Layer 3 of a small transformer language model trained on English Wikipedia (13 layers, counted from 0, width 128).
Take only the direct path to the model's output, skipping the later layers: a vector added to the residual stream pushes a token's score in proportion to its dot product with that token's output vector.

Output vectors of the tokens that the questions are about. A number n stands for (n - 500) times 0.0027.
"very": 450 528 429 440 556 468 698 584 790 477 562 728 212 269 316 463 624 504 367 508 466 572 641 537 461 647 345 540 530 570 540 214 504 563 379 624 621 400 473 345 561 702 357 725 373 603 410 650 512 464 575 395 419 378 401 642 625 648 435 298 630 596 609 599 467 361 467 638 377 719 528 715 451 958 449 355 394 504 665 465 357 585 594 513 471 176 337 454 345 684 456 539 450 481 365 475 321 606 556 640 399 257 627 445 568 199 768 343 355 514 424 531 404 596 407 476 568 484 681 455 485 729 240 509 485 589 548 438
"ounc": 310 561 652 382 371 277 667 505 606 634 649 541 431 329 392 395 687 559 441 344 446 537 350 651 587 514 258 457 727 662 526 619 757 485 232 537 501 468 316 474 506 658 572 523 318 335 537 463 346 214 564 432 724 518 703 349 290 585 462 703 809 592 733 165 706 386 478 516 471 635 522 780 427 577 559 527 380 445 824 452 598 249 111 626 574 332 427 436 526 398 318 553 320 433 497 710 260 529 473 666 622 371 462 447 601 567 618 660 600 551 629 505 315 283 420 428 476 466 589 631 434 549 398 534 587 303 735 559
"ruary": 584 650 539 127 302 398 618 801 746 454 679 678 386 375 674 446 538 475 637 409 493 375 397 753 569 634 230 489 550 225 274 637 564 391 182 503 453 737 529 435 350 799 608 667 567 668 503 411 410 431 356 428 753 470 731 494 563 444 516 436 429 498 598 461 653 443 464 631 484 600 503 779 498 402 498 99 552 341 419 581 571 494 607 534 278 312 353 487 457 368 261 555 414 472 416 423 191 652 515 610 635 414 503 812 345 284 742 648 602 348 728 411 840 429 464 451 146 259 666 376 662 413 558 477 756 521 489 578
"ond": 466 525 453 423 527 554 518 525 467 575 560 654 411 459 565 545 513 465 405 626 433 702 275 644 449 520 336 866 558 358 583 579 237 580 582 547 479 551 740 509 208 444 423 600 409 499 394 598 355 448 571 495 460 460 345 482 656 574 422 549 777 561 366 344 459 413 506 512 567 447 612 559 369 357 506 542 546 558 313 549 348 394 588 423 660 583 523 241 214 360 582 420 319 515 438 552 235 727 574 479 482 509 569 494 269 678 655 532 527 562 705 396 445 499 502 485 519 651 673 566 458 445 471 338 531 509 548 787
"leg": 702 550 685 424 366 444 521 544 673 636 566 321 495 553 554 215 379 391 644 378 651 367 653 466 658 604 394 406 530 484 499 731 617 377 328 444 496 369 669 441 273 803 286 650 496 658 657 433 470 472 310 303 395 565 368 646 342 749 568 306 527 503 604 225 533 726 520 626 531 525 475 589 596 607 436 541 359 604 503 553 436 457 447 549 613 366 390 384 610 720 447 486 461 656 429 475 237 587 824 434 599 200 522 372 316 296 503 419 579 428 488 464 630 404 680 574 271 268 291 516 434 458 743 774 438 517 615 634
"orth": 563 573 274 228 425 541 547 481 460 547 412 467 453 432 644 590 600 342 484 316 422 425 671 706 258 523 183 680 500 522 628 361 759 689 458 478 657 540 389 503 359 450 633 487 482 773 466 431 295 408 751 353 519 343 400 410 476 668 465 574 427 529 490 316 581 534 498 579 374 596 488 628 429 572 336 543 436 669 527 606 580 531 366 681 480 387 335 800 320 530 448 408 455 450 478 468 401 749 543 552 547 519 420 695 474 201 465 511 663 587 656 484 432 277 677 338 349 553 701 640 584 232 630 407 680 561 632 486
"ague": 373 557 238 533 484 322 732 363 491 609 606 531 334 319 573 416 667 361 879 467 548 343 283 640 567 604 374 588 706 711 363 573 706 485 369 478 752 518 780 227 443 651 512 697 741 557 356 500 531 477 740 508 681 438 416 461 389 667 533 385 606 535 545 484 619 541 484 596 363 358 634 475 268 468 461 323 381 619 533 473 269 427 64 408 658 525 388 391 383 303 599 460 445 538 565 379 218 532 408 524 463 621 584 528 618 360 744 540 465 279 562 468 692 206 642 455 629 508 605 488 437 479 463 597 440 704 474 545
"eptember": 771 672 427 426 429 465 601 858 647 450 546 442 459 458 756 432 541 595 641 525 512 383 391 755 353 675 149 674 622 503 276 478 597 387 484 258 646 698 627 395 259 693 281 530 427 539 590 450 402 83 465 537 581 419 609 358 607 437 537 595 511 579 545 511 456 306 518 660 286 575 472 638 285 597 521 303 503 416 433 671 400 357 711 366 355 316 503 676 430 572 446 538 466 732 347 406 230 466 463 633 630 437 527 536 360 350 758 466 585 663 637 460 765 309 426 311 388 206 571 472 645 416 447 794 716 425 551 546
"e.": 498 482 375 489 431 604 537 840 493 511 648 354 422 516 543 439 528 424 498 575 385 517 605 472 563 830 549 666 452 748 494 275 522 515 429 498 615 440 485 438 276 470 573 452 647 383 441 312 668 394 639 391 436 313 347 309 727 292 498 275 639 428 677 591 377 825 471 486 573 423 448 414 521 781 258 274 533 275 700 574 225 597 419 734 570 278 399 524 203 663 420 604 562 362 428 812 330 354 191 554 447 458 655 720 560 459 728 617 490 835 662 494 421 472 194 164 608 503 428 444 673 369 703 618 335 668 552 680
"eded": 419 542 644 368 750 561 452 407 564 477 807 421 608 252 626 23 613 529 367 351 532 426 451 561 512 641 446 701 482 542 494 483 592 478 325 581 675 689 486 475 179 875 548 829 288 436 537 573 412 402 606 471 412 415 512 350 453 592 521 380 642 516 631 399 552 525 423 541 427 593 360 580 508 381 431 815 54 176 421 641 185 551 348 447 741 375 443 529 413 344 424 499 350 482 461 503 280 632 723 481 730 379 637 375 431 178 543 503 659 678 537 485 503 340 455 556 525 322 632 623 676 671 354 870 623 488 853 404
"igh": 355 548 527 330 527 592 835 437 728 678 507 687 471 474 419 539 652 522 519 567 407 402 363 698 274 511 440 651 398 575 263 450 688 301 650 680 457 349 522 441 488 469 487 663 433 710 469 368 503 693 460 630 550 282 442 513 566 869 364 480 491 411 713 365 420 381 445 654 332 449 531 662 363 687 448 450 399 392 602 465 323 629 395 427 555 331 178 407 405 681 451 719 537 433 466 394 358 680 440 468 426 499 458 449 709 341 550 450 584 663 529 393 602 448 499 479 476 369 538 462 611 301 609 529 485 875 437 420
"eral": 595 584 467 286 519 386 686 732 607 542 472 403 760 483 535 439 514 594 436 633 702 460 501 475 568 751 279 479 383 287 707 284 629 662 261 339 358 548 685 231 295 497 381 565 518 649 408 525 225 666 450 467 584 506 653 611 196 606 475 192 613 478 770 338 514 463 526 481 561 615 285 545 532 717 419 167 721 506 370 674 639 467 203 511 729 453 264 506 570 423 425 556 572 357 441 369 342 489 562 451 683 558 697 442 566 467 830 580 371 392 673 596 600 268 83 564 307 683 595 422 668 502 467 520 331 581 631 569
"ll": 403 521 669 385 226 542 507 396 603 658 552 483 275 548 504 299 373 586 551 528 517 453 470 609 439 426 540 621 361 384 268 455 601 508 473 396 324 522 545 158 618 454 662 454 515 700 720 522 614 408 629 247 372 532 365 836 631 594 607 388 531 336 530 463 429 561 485 737 546 414 601 565 463 622 690 630 523 611 635 645 321 541 524 420 620 310 324 401 276 459 502 568 374 367 416 579 245 692 434 332 377 486 536 690 578 568 718 486 461 310 512 486 501 327 621 497 497 426 602 490 456 481 717 600 782 554 402 570
"ist": 342 426 483 535 585 516 607 587 457 472 272 551 543 579 493 417 439 541 192 517 276 422 471 504 497 628 465 425 316 322 498 474 568 549 531 627 351 365 743 318 491 605 364 455 756 293 462 408 327 558 416 498 381 517 517 470 486 469 761 472 676 699 364 341 306 598 449 451 546 633 544 550 263 464 391 513 494 724 304 572 520 419 349 380 673 744 494 452 646 434 725 666 609 685 528 517 271 515 392 669 444 422 486 533 518 474 577 591 279 557 433 360 670 389 613 537 784 558 583 636 349 546 479 503 579 651 630 640

Each question shows what one neuron of this layer's MLP adds at an activation of 1. A number n stands for (n - 500) times 0.00074.

n411: 389 578 444 627 450 423 547 410 588 479 558 424 505 524 348 442 422 456 436 743 617 355 526 406 438 587 577 558 468 490 445 701 492 414 513 522 610 500 662 639 441 433 479 414 526 529 399 380 513 514 586 508 441 628 516 541 657 470 397 560 487 544 487 468 653 424 709 388 497 555 342 572 553 403 535 490 467 497 378 426 440 545 545 399 525 332 355 489 436 505 569 582 433 302 531 572 581 527 560 370 673 341 602 562 368 604 557 611 657 469 508 405 355 468 468 621 453 449 520 539 463 435 455 716 529 589 391 494
Which of these tokens does it push down most? "ist"

n370: 532 416 544 592 517 642 537 412 472 521 424 526 390 519 507 455 474 495 413 555 561 567 568 492 629 505 480 514 565 460 621 405 513 577 577 550 445 548 455 638 566 531 519 452 429 495 658 523 481 609 461 429 538 366 414 433 604 458 527 423 490 345 448 533 523 525 460 507 547 418 393 437 600 406 500 445 527 340 545 633 382 536 528 460 643 587 274 482 550 527 609 637 369 367 570 550 546 534 521 557 294 622 434 454 446 416 333 587 441 482 601 405 435 456 538 436 589 388 423 455 646 427 575 602 495 484 495 691
Pushed up most: "e."

n255: 546 462 483 514 581 451 527 574 337 548 627 375 607 437 595 587 581 413 508 381 495 342 399 536 716 585 614 495 412 637 394 460 443 422 671 421 528 408 513 670 552 522 479 563 550 356 748 583 529 519 456 465 627 522 422 547 481 372 368 567 365 578 608 545 549 477 521 553 550 561 475 333 454 447 558 544 506 538 556 442 396 484 760 617 542 328 379 378 519 583 644 472 469 511 669 446 667 406 455 409 484 658 466 495 514 462 412 615 466 426 430 513 407 527 519 465 357 441 395 402 519 560 483 551 433 405 298 486
Pushed up most: "e."

n408: 734 521 378 436 439 505 537 657 475 397 421 442 437 570 567 505 531 390 507 338 620 602 520 322 674 432 635 538 478 586 497 449 414 585 555 414 476 549 672 485 517 441 581 565 584 536 376 424 394 463 553 378 516 613 441 547 508 484 356 489 518 426 364 524 467 488 457 512 517 470 754 433 434 601 518 319 500 633 556 466 456 554 527 562 545 442 570 475 541 595 472 424 670 534 360 359 578 518 505 382 435 620 541 293 439 459 503 412 409 492 469 557 422 596 495 500 480 492 590 527 430 708 435 436 597 500 593 508
Pushed up most: "very"

n444: 569 541 478 584 262 598 384 482 526 489 584 457 600 519 419 412 579 334 549 451 627 421 583 411 518 412 514 433 539 635 536 375 585 452 593 709 572 519 508 457 419 286 556 598 631 406 503 448 593 626 424 334 566 594 573 479 426 559 466 403 519 531 734 460 494 526 366 594 440 427 594 482 309 521 508 542 442 310 473 620 383 557 314 577 478 556 494 509 665 519 460 612 546 413 639 465 579 442 505 411 514 385 716 374 374 533 525 401 465 577 642 419 381 547 568 505 548 557 423 511 470 509 646 323 468 510 472 575
Which two tokens does it push up most, strongest first? "e.", "leg"

n432: 524 359 514 434 482 524 408 469 487 518 450 390 560 477 529 577 444 548 564 413 471 503 532 573 615 637 484 530 539 560 563 524 588 376 667 516 502 562 515 475 573 569 570 467 372 425 604 398 557 518 604 450 455 523 434 594 521 471 630 409 594 319 463 469 414 488 489 617 637 577 604 589 500 705 477 510 417 456 348 492 407 513 589 642 586 420 590 437 485 636 540 373 479 474 441 404 632 646 585 566 446 519 443 367 592 434 294 412 398 247 595 505 503 347 605 377 348 421 367 405 566 433 588 470 520 527 507 603
Which three tokens does it push up most, strongest first? "leg", "ll", "orth"

n184: 541 495 431 553 442 515 558 520 536 580 371 421 638 458 510 548 653 545 435 551 406 654 398 402 481 468 607 507 413 424 632 568 383 477 616 566 463 539 531 573 379 435 526 449 579 490 644 577 353 430 620 366 546 453 611 472 439 463 404 351 476 647 327 484 685 514 495 466 402 453 532 399 541 421 488 395 406 518 539 318 495 517 579 459 435 474 533 659 500 540 548 454 441 582 553 587 446 500 476 522 368 602 485 610 550 612 463 492 455 370 585 664 540 566 454 553 661 382 500 397 515 469 429 375 517 551 578 547
Which of these tokens does it push down most? "leg"

n22: 659 537 500 432 372 623 543 512 508 649 468 472 361 388 712 456 568 481 344 379 551 538 487 540 609 422 560 365 500 592 408 541 390 524 497 415 491 455 421 479 425 542 596 529 684 469 418 525 485 473 458 549 390 411 678 610 431 597 495 381 466 568 513 603 511 622 759 441 437 486 537 686 521 575 457 437 521 497 340 411 698 479 661 586 476 397 546 556 550 567 308 598 456 451 393 456 473 551 497 429 450 463 469 402 546 384 556 470 405 708 511 477 481 497 574 412 351 526 413 579 508 597 439 503 560 385 371 615
Pushed up most: "ruary"

n235: 472 496 554 562 564 645 681 524 448 636 544 638 465 642 416 650 502 414 488 421 561 516 485 666 543 433 357 563 565 417 620 451 438 390 338 383 424 468 479 402 457 506 425 530 495 481 587 524 452 493 532 366 473 609 511 481 519 546 482 436 502 533 492 409 570 577 443 500 484 484 491 547 496 523 431 445 557 495 595 443 498 443 372 491 594 435 485 409 445 548 517 577 444 426 536 534 479 424 494 532 586 534 484 526 500 485 414 431 494 484 502 578 650 358 430 559 427 538 582 489 677 422 420 485 464 528 498 611
Which two tokens does it push up most, strongest first? "eral", "ounc"

n328: 505 587 449 674 491 247 524 442 550 383 489 514 471 780 645 590 590 425 355 570 477 579 552 386 478 466 379 625 518 429 434 523 582 390 418 448 577 545 614 483 666 508 461 432 310 699 629 278 418 379 542 367 427 620 430 522 452 526 372 518 388 336 560 458 473 535 478 534 561 470 571 392 639 484 426 751 549 566 508 535 488 453 323 529 601 407 456 479 494 592 641 503 409 578 503 681 431 431 615 467 579 440 473 624 468 640 426 587 500 574 452 454 483 476 593 478 478 494 484 480 352 562 438 564 276 495 585 539
Pushed up most: "leg"

n81: 533 606 433 447 514 520 650 467 606 481 342 463 569 451 475 455 446 354 531 403 412 525 405 613 654 580 606 545 338 508 525 378 299 573 637 517 532 549 465 532 451 524 476 413 562 409 452 578 476 536 471 503 358 724 505 521 495 447 435 462 465 486 442 404 580 423 418 530 506 590 676 565 430 516 503 536 354 465 661 611 448 516 546 651 442 545 421 485 594 428 602 663 562 430 602 581 403 202 489 401 443 611 710 690 478 457 640 528 431 377 638 414 449 568 484 420 661 317 497 402 446 438 429 428 508 510 633 451
Which three tokens does it push up most, strongest first? "e.", "ist", "very"

n318: 466 446 605 674 514 345 375 468 485 698 532 439 388 511 436 375 593 579 446 267 540 512 379 340 578 451 578 395 485 656 529 283 600 445 544 401 368 472 276 447 513 360 586 678 650 583 529 479 613 587 509 536 465 600 536 582 455 529 535 488 601 480 445 448 613 412 726 487 451 521 363 489 533 610 449 432 448 488 486 408 780 503 521 479 344 583 541 524 570 701 403 559 465 390 482 559 528 503 390 520 503 673 461 506 491 382 560 488 387 467 452 614 258 573 413 403 544 534 426 549 621 612 423 528 469 487 569 569
Which two tokens does it push up most, strongest first? "ounc", "very"

n189: 481 459 403 625 560 559 464 446 524 575 490 574 451 500 419 555 654 550 355 745 505 534 411 398 510 405 464 468 726 362 547 566 310 477 463 518 446 500 457 543 418 422 435 566 395 346 537 618 453 448 519 361 460 552 653 505 528 373 618 516 394 534 542 535 473 502 480 552 511 462 590 546 490 374 526 483 436 456 553 337 511 475 455 516 541 399 537 541 407 590 617 514 455 427 513 355 441 647 507 470 515 584 422 378 482 427 541 642 480 593 533 330 589 580 634 654 596 362 560 591 543 431 699 348 505 512 483 511
Which of these tokens does it push down most? "eral"

n346: 497 441 479 570 404 512 546 418 426 542 289 464 638 509 456 714 446 576 441 415 503 415 621 636 424 543 471 389 405 415 546 462 503 567 445 553 488 653 556 480 317 649 492 440 435 458 526 549 448 462 615 436 618 512 506 410 645 520 523 430 666 315 381 421 560 650 242 597 525 666 480 585 452 530 351 429 448 570 494 558 542 528 601 607 555 517 579 361 472 552 464 567 438 657 732 688 459 448 462 492 338 463 527 466 593 461 548 438 575 601 492 571 374 485 523 611 558 323 798 509 500 320 388 492 464 436 449 344
Which two tokens does it push up most, strongest first? "orth", "ist"

n211: 539 515 460 473 443 518 595 518 538 466 404 635 429 563 560 610 473 547 516 498 600 560 566 587 544 355 572 643 597 392 540 377 387 335 462 658 591 367 469 548 488 416 493 483 553 443 631 442 441 515 345 500 450 441 718 584 490 460 560 508 447 542 604 386 429 566 497 644 355 464 431 516 481 562 608 449 424 443 443 445 588 534 464 467 433 261 548 572 507 436 562 532 561 438 585 390 362 456 474 653 529 333 510 505 527 500 366 480 436 381 478 505 497 566 452 548 516 637 507 525 466 495 540 609 345 546 632 541
Which two tokens does it push up most, strongest first? "very", "igh"

n456: 505 396 532 585 441 529 550 508 555 484 486 363 669 544 508 551 522 596 555 380 373 443 575 619 492 608 441 373 491 505 469 443 511 539 633 486 428 585 492 332 208 546 524 464 545 495 619 523 479 475 564 393 537 556 495 431 547 646 599 371 473 570 385 442 434 562 406 398 491 368 450 518 551 449 411 453 433 380 403 419 497 519 351 520 497 508 492 535 465 581 570 622 609 458 702 481 644 533 633 519 329 553 364 651 290 576 663 551 529 388 410 639 395 580 623 462 527 652 461 520 511 594 374 648 368 323 590 686
Pushed up most: "ist"

n419: 537 584 514 535 567 550 401 478 627 586 431 526 689 458 659 524 623 527 348 573 627 413 605 437 392 542 615 585 258 439 505 525 601 373 520 541 654 694 474 539 545 321 467 377 548 364 383 507 469 470 548 593 486 484 632 639 445 484 438 416 526 532 543 449 456 391 570 566 434 654 595 414 464 554 495 500 484 475 448 385 458 624 478 656 564 418 497 447 380 527 567 585 536 468 584 358 316 556 386 487 511 511 315 497 356 526 468 465 533 516 487 467 478 608 469 536 332 443 436 425 576 593 333 454 446 520 589 672
Which three tokens does it push up most, strongest first? "eral", "igh", "eded"

n316: 471 602 553 503 713 412 440 521 468 516 458 481 595 536 298 440 478 534 458 525 626 681 557 434 534 525 386 329 740 417 435 330 514 631 465 497 495 506 481 489 410 492 495 575 416 484 595 416 511 548 550 486 338 421 536 340 575 457 617 367 533 432 454 700 538 618 482 536 494 533 438 561 628 473 576 710 497 399 618 500 533 349 477 625 463 592 594 432 514 508 565 300 410 509 273 623 407 388 417 481 408 673 526 561 449 442 503 543 465 590 414 728 420 458 511 326 462 563 490 551 508 355 650 552 557 584 367 494
Which of these tokens does it push down most? "igh"

n68: 678 514 421 488 564 399 528 603 527 436 310 481 526 534 503 331 464 709 438 494 486 731 610 574 492 560 303 439 497 514 422 453 435 549 443 485 514 585 539 480 492 416 616 554 592 456 523 470 549 624 651 586 318 446 411 530 429 644 416 388 701 514 530 503 429 487 274 526 399 443 394 408 639 577 734 451 517 388 511 477 587 614 467 500 589 481 325 491 634 534 580 369 497 500 520 489 415 709 478 603 559 424 613 506 425 463 679 532 429 408 565 357 430 491 435 575 478 441 415 233 503 497 624 439 628 345 593 419
Which two tokens does it push up most, strongest first? "eral", "very"

n384: 392 457 667 506 465 512 562 511 355 611 585 418 375 214 532 586 451 547 527 529 439 423 508 582 585 532 379 545 575 419 524 548 479 636 514 521 324 466 625 357 478 338 663 402 416 472 375 642 626 515 660 466 440 588 412 625 587 368 553 555 466 526 483 481 445 389 679 353 657 515 451 373 588 337 564 459 570 531 395 447 399 636 506 578 292 354 631 497 643 377 460 380 542 491 533 548 670 515 441 455 460 543 685 368 459 489 676 375 570 485 468 536 497 581 448 427 749 554 516 444 574 515 467 531 523 451 413 597
Which two tokens does it push up most, strongest first? "ond", "ll"

n126: 409 409 503 469 494 471 620 544 544 700 520 413 399 486 457 469 563 469 497 481 369 385 452 298 542 561 350 508 215 567 421 555 428 594 511 646 625 525 511 456 613 393 578 467 347 535 408 584 400 559 565 503 391 534 579 476 642 455 412 438 697 565 532 664 398 649 435 600 380 411 528 763 394 460 777 447 570 429 484 477 441 544 616 497 599 419 614 400 574 514 416 358 488 438 477 626 559 469 449 437 636 491 605 566 334 464 581 391 535 474 478 550 554 548 583 598 556 538 497 406 470 338 431 432 467 437 607 526
Which three tokens does it push up most, strongest first? "very", "ond", "ll"